Layer 5 of a small transformer language model trained on English Wikipedia (10 layers, counted from 0, width 128). Numbers have three digits each and are written without spaces.
A neuron's activation on a vector x is SiLU(gate . x) times (in . x), where the dot is the dot product.
The model reads these tokens: " " "12" "5" " g" "am" "es" " and" " " "1" "," "2" "1" "8" " in" "n" "ing" "s" " p" "it" "c" "he" "d" ".\n\n" "==" " E" "ar" "ly" " " "y" "ear"

The vector x that enters this layer's MLP at each token. A number n stands for (n - 500) times 0.0081.
0 " ": 549586636661699588336457563599456233563714392506575440505449682396505533395437589430627362382406554389156613517249443790693326440424293523509389462432479409477596411793459536346193812592468549502538522561522386602412928661504528588331516363498520412593614438418638625457415504492671536482474551381511414477566500479482396706320576494438350694440606544610574528699545330670429634351525
1 "12": 345601543340413479551515338738499253471689421519521324480244493368463447421541455432583530597505562356429806445537512628653368320442542647470594328575370438325735618270489514346354710467680606619408450455538460462240760372322571587298416430337424366463504539597639338454511513560701555582379554448515384418652557364520332784622332666426441329476671537646652475523516452726553514229655
2 "5": 478522604271466491574444439647346453381627396506606456545146646397292554252293514428516632562365523533645701466518493708724299344529485590567472337641312519570748436132542433402329653529715605503581471504489528582458658584366701451377597313238391432548395606649584332469467501645564456596572630611580389354622586264552364655617587706542450413494585517641561478309412457662554439415494
3 " g": 689545596549540821647380456508437412518516379288685462502580706642400414378344641453457430506481444521549558703420583666878545250608680498574218550490577494366665380290443270369299577299545362476635508506452556229195654694598559432703720447317341560324496575548485441550327388480434603484588317597439399453276502641339301613532673619559458640417453684345613473280433462477362497472550
4 "am": 500702456186604368512521654655507308495623419591523476325694652388389571656442303521662531589611851685523589599186377601614593569424603454423508603358266415751581312575481538478474523475454604530675581607418540533381674547411483562599559499543417483367393375296620446791739427547372493466757490466646463730462660646259675637633514590292399760654556655542459366619641519767552571628496
5 "es": 580503645809477640472267493433405185327512288478637221495381465510301544695369616323440549622596597522409569585483615376515596517329553616382492534695385259665516639519785631579399375675524704698504561606432509589607564377434534744384694641572525503431524562367483388420552376572351525528690317528425364765567445485213320411432298647348467585506381682536537389517519451662693673602876
6 " and": 649520514780333723434342549542515313464473285675642258625532573374381514492554792627700249471555446499477372471564609420454410191540491402429576522576456496562453474738358379479533577530640975471504472517417495498814702544420766533406436433475526503426364483572580446570617486426300528362353440434506419541601654595467296577432433595557458504199558599828550598380582382413714596511357
7 " ": 508523625502729619488522595495491180580616435428589480544505588547518580528360627497675297430463580517280705519260384710676475366456294534510487406511657371471544381782361500340031791633516531289480472571507305624456858559455534549451490407483518440540478442542536578366463572384549514479402435394588458422600470505551465591187540460432399705400566646553571514647604383696549609396662
8 "1": 349666602251453519472356441562582228531623408422550409635231394397378396532562440525499483604452516506404801397466414493451253531521578585401494534622401339553637715232425489416269596418733793550478526303372405547387763390419395544401530476153430482207555478459646411390572286531620662508644503556441549559577615331576460623545588641233401326513722632563609482323571378521633323334537
9 ",": 406532549516499638502323578449331355512535375711715467529569685509522504259482483453383350481653488355433479573708505623713279190426281503503655365674557542580679402422226669410454473603712510492482581535441457459432775447219704452383447378689667680546598195531385390462434302566470528454509553475718302609659721505456383721397601671585692488374439641598510462473419408494477750348615
10 "2": 414508521277589442639391414552425166584466503519649420610101513408330429334620454485625499536340632486618692427438350462398436395442509619427468524629475556610664545153266393329254536414779652518524511440336337623446704457437603542420528312336309520328476669652566472395491457615539529510569705527531429558644467414625502525581451608395263524485683589711557546210513458521482319413612
11 "1": 374527530286493487644390374525490291528513362445695441710200535407428360457630452526674475659487624508513874492473379576424404330418590526459542449556499432537602573117386502405281499523802657483357484447481388560319693423459537457349501455360294518424532665638551451385617354442502425382603734644300441584724474325573450494580535606357350552526674665718543553243547523429360409327704
12 "8": 446429476266505542662435459539320381434580401527605402558152668518407528421477518556648522651513469578626810601523522607459346249526458665538572315686532509512615490043419375463249555513950635561456484639529491541298604552389617451425492398388312494559373564744492467471565482551521557515543718669411450426655523407648359458524505661525443523554547586563526582351342460583325433462640
13 " in": 487496674561597530521254287407595722531409354241654365460536767555513382406484497528488312543417514538333742667216475518536604431443236371391649463473478520435573536512523513534454621690583514516474386545659396630623792595521830445482621703398534526526665411345509673523552538582549668399475634509328538634542554402539417345615484783597503501444589468814532536313590477448170416175785
14 "n": 582484434683549568428208451378398484406593519628543484464469295532249390339535368760593431611597214372230457663355769686571488455685700539776345388375601369529709439569526461427587202419555751595410542517559646385394731656554567553536440501420698553635447390328857458504587576689460471400610551615435468440542586399653370604649488651366234607628401624371481522286551585559323303383768
15 "ing": 402473340645431524431453555386544402578422439679375488700665473631277415280479519498583352584594405338352562427213698424466567385479407616406538477457361699589473520550734524453306385490632723778655382467450351299579686618342439704638534664422494494594410450415942367616560624776253534081423532704298585510522435572416442453501590511416321602638411596560617532392417398287518431622476
16 "s": 486433593680446510513412410701326282523531349766626233566495698682396418387432478604457510763564297322369652686171552498288685618509612649602570338604398442540478669449634750631273226723670708582492570594415323367623590494261412624526513621626568602481464478535718610558592358594531401366624373470382493603524462551560496569543655464472510677520445486407680300295346476453816579605632
17 " p": 450537346430660500429424550465538333519404449526680386461446534453322505454466807577439573647445183331412776525260646693658529350481477564676528765589464500515904630804457511494415412477602517560571540400646638401378719418742349398402647597407420765439506414513396601428445359533511619460599409348545522533382397609561551479470778626543397562478588640519420655393481520305213549435555
18 "it": 673628360520282656628333597335493518511944299592181602386545397503298518393548381574428578667483353401525604380570427251287379466663203404507513597743544627660566567461499397334523384579677229561568374578538676724391862397490585576619612418395293634524379422530530525684676456718478545488452485637606592629488278490483399545600465610450512623424414495465500513597381418610395370492529
19 "c": 621538535416391640566464404514334500556574538477391084592495243268375527451491484661578533572627472486526572543302310235215400641581526482619439450421481479726487503464500408491380382470614457693604530662282440699251640477336520644740643578211322768502599596343341880349582572515615411567311445500587373496434639564585486468750475631247471598313466673462277646406530473413200441481479
20 "he": 693360637494459649511483730235309252560356370561632267636536443379454438399593522629928550552477417639498635421495350400569631639415475478378412258500412533845430492422761594566663439523773608498424682375557651620351580414408439454551635527509460700637426673408585803355551426428487614366397626426594429745434564341175652420650359695474370792405386566481427607473431593398457468635517
21 "d": 558306531538527566429432452528516237372599233812516533751653795436340486455432396474402556829289560535686427364436554407473571529410375558518484344702462405473333336580726471496533466301832667612494336704534513271642577565594298554377507421479610581519309409534548540455524288440442361609542603575642546708628428360445516343619464461489256826413461429551572576177220515193518459579654
22 ".\n\n": 541623445648612472531409507676595552468370403587807363613474733579443656447331522705534319459496633463227545522388655559464542599492250188383403371421393476493704481651515511192515459551652623619499616503458429523478715510608607643465616441806391340537668432493467539473489529606500563653690541407496410467694398557503280567476591917395495720542508550579416617218192384426566498474439
23 "==": 464597396700280498563326412691414440565690337745567248536637483427534549082286539575365524650565563392169252667344483628354495488625489394422458645320411653527613701520481486360476558415527396519530509548515425651520724572565585477373662684792679260540670511628503567444590481404710563552588616411570534432563527559513519436458237681499396708432876445433483521412287475380666395428698
24 " E": 318445603593391556593564645520382435315565563443823554499465593379361574264414617448609504536163280367274739457069509620611297405588387396535499604481515516433577160622520601471443584483487373477712568571559636434615656529420578500481307257713556473570579654406606569475561550303522576428438231469298568506331687212428466471571484697340341757414493484468530649355423484458354387488445
25 "ar": 618564741590440499495761625522432463611600497644437708608555734853596651288667492671450393475508482496474594647717785642422495392525491517262373662266451262418786270286556287458498670632308542714683495631726560630472689498386489490355468483577567504607224420396392548700554467369579485495380257689414599628428431463295577576643592471522584574493709486450454593440457618348509370381578
26 "ly": 627625718534426462509498388573455376421491464572553591632470599473640359297712597722705565500668549554617564685322662512651461429661673565042572502573410228521452480459522543260569562645469741746698491585316599342583728640405261518451742737390665533594448469540535572772436509412506781674456338725324550575635518509292494500450671449612672481613491384474447602505355377325640533489496
27 " ": 522556687513731615366511550500555207478605420450528406498468641461492617495360626506679310375513529515284645494227334624680398403480338537466416436477596324474526432826391550310041792598502494436504471590463406609407898602458425573418518407458495440546444404557526622429452498479478580482406475425638524487677497510506498528172483452467426685440624561617516474667521386662587516488650
28 "y": 751621611692492595498557384621261080436768338450593622487354605350529438656492578543170513454421517189519719335377472551539426472279515429316505504506413346478552285664604721659421438406566691591665672604442669574397640630555621514647440719271768430569483714608683370552518251626467517637592280451302548521443652545545332546497527636484329291460548507627379585456612351724727391511562
29 "ear": 509606900303749567673471510545671402406534756408466411526471454704361631539529649420275449439520686590374511545750547476562665531370489496329491474665373340487597388657509459403335520516539628472649710557678434614457691530673534620628465608554467574859610716718723556563460421373516650636533580703329559658673397515582539536431501688348614629405730537822443498382579470504792744582398

Each question shows the input weights of one neuron of the MLP. A number n stands for (n - 500) times 0.00056.

n161 gate: 633368374687459459433421539627304754525368593464552611466423596553619486464707372662536404588524440687262561535560493397560475606422476671404426615458664660561661349386407558504491680401409569546576383362571385437559268467668510631431591588654570396468472729529302386686438514582837556163366423678486472566417290547428447654541456491490358472389535462563404661355605528562323347514487
n161 in: 537558471528482503532460366648355583433533481542485532540561506459497509521622384665577617281574503402650371666373608500551308382527497540596497548554431529739651370500317389423369426417720379265473602550599442679513413645424702537510506475626513556532637394203436462365566468593389541682678494577554359459548607379584586573426479503312430465564646558387651339663643356582470608618523
It fires most on token 21 "d"

n93 gate: 490466641531445349585563578586651507514448690335357518692516559514493591752529437535471459571370624263672394550507558625631572571444639382553536428598100546734494363592525580421376247362461579578423340611479609384683562463608531614269331532541430646543535561540518557392354539572525772614557419626687511514527620429435361617569621456490649479572454359539421465692689604588426873357416
n93 in: 451722726628431451547527808189537576407387330393466566638458407432493530548479540420407669667510558320576589558536500427363373531550447528377739510419422563486512663679183514359491431630585391671410534404568594352507452408458490553602493351543554410602359476382725483365677449617503463569565676365626586379387297572642411592553552282527432583438520375331527422476462452412461395500711
It fires most on token 3 " g"

n128 gate: 436588389310626537790565733418483546447420716532584607306336342598514497507475417483632589535415419472649480482192529569518326710426637509440391443427625549468564371578450565592421473472331524377645645637698601524552444402675469548402405598449493538673708643372574248718289521732504482436532507511717433552686559362636475532632483403493426415400609486493759671578446433362581457323513
n128 in: 441627421572431334381655451569597594562466639412455372688568497239523538342281659443625566513631642620353676445559769566497405441490389576435614674625522395424286437446461460379514594510434443545628503434464444311478384604398344519339574616463721357458615553559623631572398429378527432510785420444481484471466468633216594510500500661487549480595403541558379516581394523627537420523598
It fires most on token 24 " E"

n42 gate: 266582255332566596571349661517707458469603580296271767417440463544548669628455433393766570517530282582290656390520697553383579581428610383565538497456564598198397360440614475417433507623342497551391510430555626466547509486497530470567517374414476513503561587420589328320446609597419541490397561375650431557258300412598376592569503382577335621362514444500548592679384424405529401493391
n42 in: 566428451266762596395600301480422391579468463234487545365458513606412459532635510433400600664431589585352490493529711249514590596439700411620586545629591392309594524528642444552368487647598520404632534420703493619334727319297451447592520541261486517383608417569469572392513599597293473517568422386497179604558741588503617452507672576423449514652415440436421582579518479444554567638575
On which three tokens does it fire most, strongest first? 23 "==", 6 " and", 7 " "

n184 gate: 588462504619585412417432613511305619423251567548373478423490567377312662568540418561518496460792485569357398307483485347518342526477550271683325445496655756515343611574386414390415581533567564602514365734533392363605470745517661564598724536443565247515285323648657650493396435648507558650424608375486489532644594615548296493395483419350566698231427532363566337511448364466549463672291
n184 in: 480516423444450573500635583457626134486407487333408455517657651360459707477486378527486380397394599442621477441660500463510389556622591172386393559425643277479513440529566486246515583734478554462548528413207500439606600518546314487425538630640350561531547274392607521361426366455398592472658592503637573686506541608511355527560386497544272448636414450337497616538299469454421695376450
On which three tokens does it fire most, strongest first? 22 ".\n\n", 27 " ", 6 " and"

n14 gate: 420672484685357404452619510319583569481507534578518445457528637446500535521604440487688519794515641346364705628564470509529642494440588445332580663325582553409374516615481724523537540375373743522464526487374431475570511357567472472387599602396510525429513451529526545396648503298638573564471596627577610673336382476529307436636460292289516552305426506433555557667717655526614536513541
n14 in: 586484337379503337510523433503441457507366464641628470561593500711408480615373376318503494467577606679453311437550323422639470518545739542550384476474503531638576547424383667537295382550592800563419643461590459598310541555339510568308480691604487516324585352581603430661562338329391500640735559265497553425500349563564616441394365547490507293591659458520386645477558687596507421553527
On which two tokens does it fire most, strongest first? 4 "am", 5 "es"

n44 gate: 405538568500469420461450591618590651341578619333569596485780554688348415544516396581456290586458473512369443512608492442788623464842458362528342688328652551544270484515349577444739436445580611476374654565741408671481533488346618270512398410717551373665523444624689492676454461416726332555677590775708651357533426564620251453584410336744614508584339565586508418547516460297833545437274
n44 in: 440457401634443416579850420487583734507597507219682359557521703462369490627549493466669412645681535694678366636411461517549391446351439547458458482459600429652306482548342768489528456351622612552451528486413337596466650381430517398615524397381669422535524613444389315511609552380539369280556483651517619691687521599680448521420460448459413500504566631552447286399707594328384436615392
On which three tokens does it fire most, strongest first? 6 " and", 17 " p", 1 "12"

n118 gate: 517554739462424408511594429338454599579618662582396471391516376426570559354690465594640817429514242412471442408524489590266668539507524318564507500296444549532403536569597751618516449504487510521587578617625402602507432540412456407306722532722444611440719733453596579522448369346304574425383616593810304517654518304453482638421547487664525611414451459616664461763409446624426646333464
n118 in: 443698614456535437650500579443305567530622622328485487589460411474471571463613610494825596392354542366523500493375571615313530360572529565536411680207425740344518339667533648401468491405652401533361576455576366558623522364253459394500533480353494545362590583460608384477597578463500650467408666702516543497568289378426503516522531480581306454480526411526444555559675368432706456358392
On which three tokens does it fire most, strongest first? 20 "he", 21 "d", 0 " "

n29 gate: 558658497543435328491519481512613429535395500564558500423522413440298469631583381463693417475552522722644448312651383488602516480470463397334398310585456682455448387664275680407543313392389478274524592503532704349601566477361659407474595450649560388494478732535583379387497617490552576500582607500664516375455607406419570633319352615360373580478535512406462418455389522487450350353564
n29 in: 536464471455530361565386396570578523313737442443592633433406595587653333494389435432468406559421569781503379550411452356538497645507405455497664370463550378538414404298462368481452545638442576585447509647456372491410383565380503222578662397608556700560334389583346374462509341529484556598685553608478563543482615581244528609539408456549591320554509391680421447519381443587448490648480
On which three tokens does it fire most, strongest first? 4 "am", 17 " p", 15 "ing"

n74 gate: 580468384482608387791518537626393491575641491301520556536459467399730549532537476563618530684524411635246524469512446617463534321565581533348438475442406466434604396443787538547470550666398437534410333305525544637485346325450604299408439531436402424411633525584611373463497432562626577571337494519417509394605311238374481632562523566597525540537457455527606567478484512411603392469553
n74 in: 462371394476459447370333298473515417454782461469438423556417455312451446409488641371519402680524342591485544564477578494558395400542554470577488596539322585187550519339491629648530600674458536699460439414436700551340561519585518292434403400443433392586563645488592359404401537413516640607497582407558540542572412407444558506644338497383494435556664535651555509457588568393643679405519
It fires most on token 1 "12"

n115 gate: 651383564577419318604473542541396484676554490637407475409521595274535565484620466452553619427544545507518443399613622623535546446591357453440469458348321494861331795381447522500550423469439517406340367350640418407452567572387641473471413552511535456322517532850458507659342444666561236398514278500642627493665552510720448660406467321617759493352521510683388604458446535255424525563595
n115 in: 432475758417435330424600609568513608516546534345259552525539547369478497506649554795458435621469573660513494731643283550513707509466550373458372461563544547406479467456723563429443454567444375561680307597394480554484710377515324628510455160530598594449494305516474423283321484406602545564417440646411397494403411576520388522463460557670532519542414556586506510580398503450500451500462
It fires most on token 14 "n"

n72 gate: 674716444552636391500547456361358666596443414559322559418377487632429470522621560480476632316622578422359691497594332693606644580557513488397452621642470475317562514519293430228457421333500337538516250503596702480557421602399444643634463503504642289568587583521452476486527592455727391706493500507520593296751490428392753595507506494627432507559493328615534551367462527278457570332404
n72 in: 412569480513516535451392395440642530461321541477386602553363367374487683619503516570595652458616335584569557546630664446490388509790586667549582609503378461474661341512335366457404409409542370536543562633667613436664514372559710519190519597463680312562535312609337749540503523658654412471588413596494628506411432469712471565368478543359598378339461610481516510624510569574551597327521
On which two tokens does it fire most, strongest first? 20 "he", 25 "ar"

n120 gate: 308458417500618728324351372461568587591323461513434557407407527336481420491356362360553421515530404624390611628417328552469453506598718436441363696309334491456392601443440516522645467503569633460372459615453570601512552635545707491542528519523426457640436531500500722494479581705468466506574617270549434607479494681326366506455376506332413600286494509565534451503589647429633494503613
n120 in: 542494314545706619488415283635350569497506377344406387366511533543365430647304312579453542562527746626544596324468345560488593615345524569615519428543610426456460481432484570466583548738434512497413509524581434360323579372571470446669368586455598554451367556650491463556673448491529626618574393481331618555386635394437460500414482593506590428481374443381317690540693519440616433587444
It fires most on token 4 "am"

n164 gate: 468269440549355369489414632347435520426439450592389615511378479453344240651441450289748507460472602500345596394608346664258452705328404398371507708594533476493413534385640733238647289511341557398431291375768425580290494428605334593613464456409384504375626396615346504541446391444523525393416627374540559658486529650377581347405392370486390533648726408554430569397387504262481662375533
n164 in: 565527457381514558387614525283405543479485490661520382585379810472511409520450493334593397369397616811414558525571652407528600494352635548304575543563360402342442623418375504572506370567529686259440649497681453335500532540267350241376525405537433427773681826493369632500417345299631461696606546507553511479577500402453646560326416538629440450482461493619471581482478767478311460383452
On which two tokens does it fire most, strongest first? 20 "he", 11 "1"

n144 gate: 464449484276500591581660538503534691481546479322442647506492687675641618630370429294710521431697788578541369623449423457563608386596423432551607465516488351551226513436640587471483473553456521440615484387491571369459497555548567531419688362526509485352593522452443307573503534570587312582415619611522719447542453575333468406518676606413503608443444512435535462500577281659589549532566
n144 in: 433552322349518761485361512643473452576459629427475494474471441431581455593427500527603558443480608515612608464391469509473628497588615633654440500479432467607340313425439602482433535337539430506410524682382485458384605488362491444525629437409572405428497573341449448570302581579472437633569623430395506429332351549555563665634414585399485524454449322616603488162383555298563621648596
On which two tokens does it fire most, strongest first? 4 "am", 3 " g"

n127 gate: 518500484448469405349509579411447524494592395468485503405458463633434425378529572472407500449371519554596558433340425788503612394550460454576408535528647529413558416327574552337440735538538333846551433590576358600315611270564454460493525576632274317751382632658459519587522598500337405506449446394358637469359601479403366601705578393497398564503626442582557390452467481493450552306569
n127 in: 397620612437408554459250580561556564269636514482355554371469425547512500597467509430581439384400512461497664497480418677580275400537462396557458600247456571572582358481440586374540514461434503598467571503375576650479670586588580532389535453321747509530345632455432515494415361485274494530485615686550296418475568531594399630457542532494536599428598488526730479428485473436497515342416
On which two tokens does it fire most, strongest first? 2 "5", 0 " "

n187 gate: 556268540369597463282475571544468443425584368533432608322557336532417459721666281595546484413491561635624450503432232456662542605605554439451422474519414530454677316506490576448514506500485447468327474503685477554356570597463550576463551516722593433497446441461503659493560458307384465198490721307638406487576542537602474702615506423602490405788481547554585474623344445400433723506468
n187 in: 533393569269605480493573456723436589469416358688512469627577592679601721706572304563483500662631642355653438659294434441463418393461517533619524483477453516655506407463452326534542764476425487480608381873520455654423427461681418523455386329355416460432560469538463500438733524726476733612574698493473459610490527597472524433343391344417483558445594503664544487463580589521553305582398
It fires most on token 4 "am"

n151 gate: 465542470385710483514401297275446470569493521482231610479440454392371386541555368327511500568437457295409364431486537528467485575591518402551674328367611527394440574437442511168513528384543384601313417496674629511557665451421441560605511364636321479496475438287641496779656356625467302518348579507486471457230493507364533651448473202454188646540478423436340367587463525321591191627606
n151 in: 868428497576573456373413596414696512417670526430633487703471359480438568346434494558497551530532418359520481510612331529559434348583558695417526530497581424437392470430397551630491421484409602572324503615457540415422353765390497631493336533449467416477497710230658563363474585300689444427484389586490447452574353378369418582456488459468418284633333506324603702371658586571476436626560
It fires most on token 14 "n"

n55 gate: 375546570457477500507373524682426599321451507555534445438551328588409577331476550560493540204434222439589533442681402320497418389653523494291521576351615535573382622582321637448585477466494590476474357274370503574547534486308477228373598706390443393507256386662783641614574561362409636541303493490453606316558345679486565432520306473510408631317388381385490470514441538468443437479460
n55 in: 441370391463619404308758529494296581386450597519580383634486500494634405524536456591676619773547609609682481542264510679442500631574513439610448474376481256379488513423487613432465624619539516606397377616355221503433473497442478374610583404634580525310389549438535490477589378640434413571326676539311442576324427485326345490463616449601597487565433400554494500390609565556547543536635
It fires most on token 26 "ly"

n99 gate: 379525349555379445504407473482425479619272663615333715427517367655379444330569328545546611640507440349661518318464578533504504528607504538557313569316534423538521577367442715558483401276609648705504291433633407241492443370554401496563674768551477433295437300562549477789358466627434640592455349339625255493489365496643439579537550362541310730592337867402657722607671443379583367405341
n99 in: 467542770467424297497344323451547471507620417596696363278554447595655533452596557480569599294595595463558257581474604285605456457241593485616534469524316484352556490416387535534567497358581675748510609427537559413577368707561444533423578453609554656442357466466636370483530307448476557612825416304608695403490547468493514476490490626507412319411307477372490658643476534741500430514481
On which token does it fire most, and how strongly? 14 "n", at about 1

n58 gate: 600472603352476372692458352517596580648567458551484678299588437771493298701580504542438594618535575436467476464439526391597547682500707458464633413532369334365681504487366463543545559561387353468510590552644683546376482433610576570574275707515642401719556540580511594678310425478529443507410514395532395472818344298376374457735551468793647580703529385433782361471482522648350633496565
n58 in: 474480528362503513426410391652578369503638467651553562359542580564405806452286580310386318578428565622572500500361563387411407562671347567589497559578638478500590517365579377545445769636465570555474387653339566648422517496477300606849507317496524497585493666521411490669477279566434412613469483466524469487429696682535627534503701582363661414352836503368582544367437483556390619483516
On which three tokens does it fire most, strongest first? 29 "ear", 25 "ar", 20 "he"

n129 gate: 484628585356481371467582423578642453540472409571485571349465584533517576578675464451695571374616540437607307390535456393617349437580546446483711598454441337365521578463426455651363449260383484407569654438513646480685564717506632675462510636403573402663552449517407745514526480645613497617470867642410507621513517494558477626558468202303500564527560339513466391557408611263507613624397
n129 in: 581378585535484371417683497341523459632455683611408463448597373507576295613618470611314880560477533580460396400401562591560480433416490413648433452633447550364433493395554627456596545303565526517387513487319698503351572528334387634548364510566533392537408537500674315371572517686531270537447337571553443681588480583507389423445510423365487730334430613338315610379335460717580493591610
On which token does it fire most, and how strongly? 13 " in", at about 0.44

n165 gate: 538541456435466596542322418469479470338341313493471669390459375627532293560575406486694514535459397390375607283459544625546755574749326388439325543511451559392331417651374310223405335404549476443260393517396540482659530529558531486449645383607620601500580731370632514273538741543584457407386567507716339727493560592598454415648493513444254522468348596303568348404310586555608610525396
n165 in: 419506568487325484517461383299543516729386536507561510510529559673630447372324467343463409527342617577446671647490421451550325442682464545500436527712421494378580633522622290598491452530617565597312470585403575550387553541746477441407417483448315543517263713364416652558566463432418630473503596405427537598538702344350473334306354491398386567456653536642352673443733392293709541507445
It fires most on token 20 "he"

n88 gate: 467385546645482496567209391569388468424375342515272523456596493440534444623736311563470350477300526350508380338518419720270538388524511432360391649630597483466589469656542647333466239338434676353627756434575488530731516461615551485492586526476593666331530729580410443393426684569515395421402332534725470530706336496669470414435468627518436633549601638377576664681130534461308760338527
n88 in: 716568598551393726482382450590345570511342600611451540514537618118514787384658566528303572447466373489321582472605424628383317391359673545782504612440391526349581359510536533500481438333415555397437386621404438444718491584368435483632546405574416549777413486640550489381420426363464514564351288637574615458527222493460347419383399528741525238554511524542561549582438332522511339554380
On which token does it fire most, and how strongly? 6 " and", at about 0.69

n153 gate: 513497381490520401388571586547531330597557350472428503354687320555524717452628284369625440548576616435434487483503563607655379491468594602397620584344422567531497745269396592562540503425617483514423710560397514561653358358651315353535452449639517534503449403389380383709584630472430585665634687458790500513584473562549386708513370612213497535677551487435535599583447711259328454497419
n153 in: 555421368585543512419531399619694412516569340369483641664503620566384572296624435565459466406381582484541344576554652525364494623249537670364481401713578474481546494445459451401720500522564540468381671475513477394356450441542336512539535675431519358339314586554585490503410425423497698671736591407481481528715588416384652494466632598460418420586692494456382553620539529604480601335540
It fires most on token 24 " E"

n131 gate: 526438695500642510514433452408588516524292457418481452375384579602530393519445473433383497527333503592339474476574427596517709497450663567247657697470456585359615604804466559545357487422384424653567377646480747776466486609438441477426466483645423403527533548455687678700403402555336375237592591517514445403513426403458425547375584397667462579524432569207737510534367616482567619257525
n131 in: 591426408494497581580274460477510516642549428524475327736415480477520593378622454467551549460455373550554464634812596601722453646665425648584567500610467422449475521469585734703416500527602712570469554503396455298560486528423468628271380660573530438252500398612725544520385433527507376352738460683343497365671440538661540377513366432625561446510627403457459314540486578649472593436723
On which three tokens does it fire most, strongest first? 16 "s", 5 "es", 19 "c"

n107 gate: 651439207536522518260456455428385455733450518447483391493346540622507434500406537380692706467525578470166388291769439329429444625551627426620676213419559559557142515589485569541507410381338417526507384551504557474585537400496428660496641604706271562619438534700638444500324652587286519657511367440430320558475526756508324578698698645445399530579519514386609518567618463711446600451609
n107 in: 471399545507530500312560697434322598343542447476599527520414536443295594487476630632209461426396500446606539341432507487608647353266583655306415493500624666562512679403360340445778559500631549581405724592490524577500461524406669401304665513444410546598384579459497578551729460425441449517568628476288285480398748371596704557484555467374544449432422451520445483595521558413482225497346
On which two tokens does it fire most, strongest first? 20 "he", 27 " "

n2 gate: 400439462413432552596595641652533459534465581422482710606635471417321681509412359686578701413481400403433422316484514350507433561608487542386674280401427426537448507377503349571518780370549409530500610633611544454573445614723616497379616652350474313406293662334430369507487596415473350483383513426430601428661593462340326490410519533306473618436540536480786530534349308541437448376336
n2 in: 391776635400440491561566555412458415608728494673292582363477550535384465421458446459323286797453490432588638367525669680497324488554352421536416556500449371575583388419562563529457484649560509290412659421562441692330436450747559478480658500618650529406484461451503523382573500608351661558471580399741608376595468469596331526512491468398549477549574497375376388571420389470375353448459
On which token does it fire most, and how strongly? 2 "5", at about 0.78

n25 gate: 411507449456510466521552443417475685496548552471529489408388331549465392546339615549389610521527521599646394830247507531298647651522607592639379791605447811683419435608511551418373374528559583589507663562365344525546518467426497631343567507585707371535622493640560582432521641601307631714465623396109436528510458507431525637391507456507621428468242438514400627610693232387515533400439
n25 in: 615373520742840442549610573551375308430682613269582430283413406411365484559393321412527449480506589470437612407572469390321510470372710560557284399559464451503388564454577517393610449623384487543428713681387686651536439514734392461493708559486425571570380325577473333483477464356554563473497500446467674474581585585429586764490440544360610650399540420474500349500449517490569582590473
On which token does it fire most, and how strongly? 5 "es", at about 0.87

n177 gate: 481462557506592614562529572414503616408470494401398421323394277376597416414668513705398363471620419233490484346522540487448480618514612385569487218759290663513602390636454228394526418409446627467518579713490467552487386551506538481665536380619442513624641626596484658493551428613185520664666445321406441567475558366417530533503605404343559510507409566413381604493587345490558503487455
n177 in: 570450392443758583497423658302598359440582596434361580462503465683379438506547432477420551431446477441457382447509547699447487583658548536533629563432611381634648477549500551596621329503424346237667480413480453660650522534572716670605441284517510400665688543343372500670422589530385683460461500520700354506590523710671579369417519564626375600640428615454420392295389331554428591493473
It fires most on token 14 "n"

n18 gate: 512609348378475412426516497553638536556547472660393720462366339461487551364516389684421475439444406574696412672555473566315399523463585550533399543439673626490571460488615573474239575370350519484473643478562431641490392396488503516386465539716442567377433388589286631296468697713301503461500609556519301385433689633622458307625518644389338690552594503417438490624457422614480407588515
n18 in: 717426681441665410468317458444487524542493563477447363621466478494577500714614570308481409510460657407659344526628533553683471389470600540442300484229449411418506444642360579487543454426648303619606552484458677532385431434577546572477254331433525513352642402572436536353352458575573628410513535676644481292442656509657397516565579395614561506425670733545584490516388510653517411558526
It fires most on token 16 "s"

n155 gate: 385536486297629641470550517665389554438412676479413769510437493544723372643531443387593569453510571564534457418452531553599322392589523561353275479358681516583145465274497444400549428561302467531551503454411549624567540324419484427430612338465759580606313510672439599610537696679409331459442645528541349563545480636542340530425581663366595352500497434621514483435420373430756489589491
n155 in: 642410480400639503523539487367264525611524340551561649642515712630390490594639651346564445597468353500513481473605551415430348633525422720524352269434612398419368531383311455611398597356478539644720651523601596530387683535331432490521626410528636585483457544561463551622562627676380467497507560486696460395434560398306721600416459598585480345551530461566355633319702567648556483688625
It fires most on token 2 "5"

n32 gate: 168602453538720449482493450721496626647607483500474669229497714617454262640457455285529469525353489613268582404412194746429521494463549334432493687363668631619390323385428478514719452535284714514600472524407486616395532489473435559548609620548402406525462385637496396435392475345380507322681567457599539430483563561511521398596399591416472461277443445430493546550398414306582694636532
n32 in: 337494448591562690631397476638342633647577566565460538340542774520419396544452490454555645682323379358445634466403351569232538460521520399667551655500537628459565538572462357411561445500378599456427507401565407567614531612442523497601796665514500490520240452545456619431510480555670571429510604322379234281474369325369683534605445446600378374579544500295462561446646377472454688701617
On which two tokens does it fire most, strongest first? 23 "==", 26 "ly"

n138 gate: 547568654666577515474390557518560707261629394454472466261507376440575522468416393596302686549424388519470493293286438577436364681480401378621579431526459403637541515438606303466409522508441317553595617573383481653336394527299688375566556340516388493530515416443210511397507410812519275572339351287433182707553642651565519545602603453238387731774564369522549545557419398434312562356305
n138 in: 452490442493596329619465521548482467561408497525555453456484500408521332533529350566346500659688630310607575656500319338362400513430579589354486547549490477457516612431500678393377718567399713450490472593663348567433415548757653714500416349493514375504886152622493703471524380493478447265461437747704536396373563622561344352531581450660312429593588418311461500635536386602297576489487
It fires most on token 19 "c"

n35 gate: 602362602435397605516535552469430722393327415727559539454373350500471449371474658421510416650559298478584460590512668600532461421392641491487497451560662631581509559299312318471569389490310400423494696591581572529564401606515528419610545420480576623407550262474339587607623634526460538632455459714615584591606475482598600650379387534465545575429596428274710449474513587384269530626386
n35 in: 629557429468561477477562557316609491732562519540326652455602591483513480522450611679520765380558560447490400613652623627547594563490224494456433561592411343361354619423419582439527728467506474447356697386426670441381497669529590643521550335674447373393385584473807282649379367422585414446473467453543584536469550366622493550452563556520550439449626319549433245383667560332625438379424
On which two tokens does it fire most, strongest first? 25 "ar", 5 "es"

n185 gate: 544273791600584591780432521578514568553320520416302465470558388445503332500366555340563436483366386431489258469517525680570482320642548284406566401297528516585449557545539400465621466403564409500611458493650493806562410572500574317540611476409483592396613504387368342528497337412457555584437393616490616384503579586411367365372285756657416374356431507497675649594703430281496500423379
n185 in: 363558431542490523356242317464520532599591602568543319477432467621564653680657417434466375554461429624724565605394576579557296427454405488476392445550583475459377524453708503541446377490625487409377605428446317326624486378458377753486339667535480325355646363421416391428526339661517450588456544473413582533573410619607256279669468638503551429381399477260259493608586412594412392680629
It fires most on token 13 " in"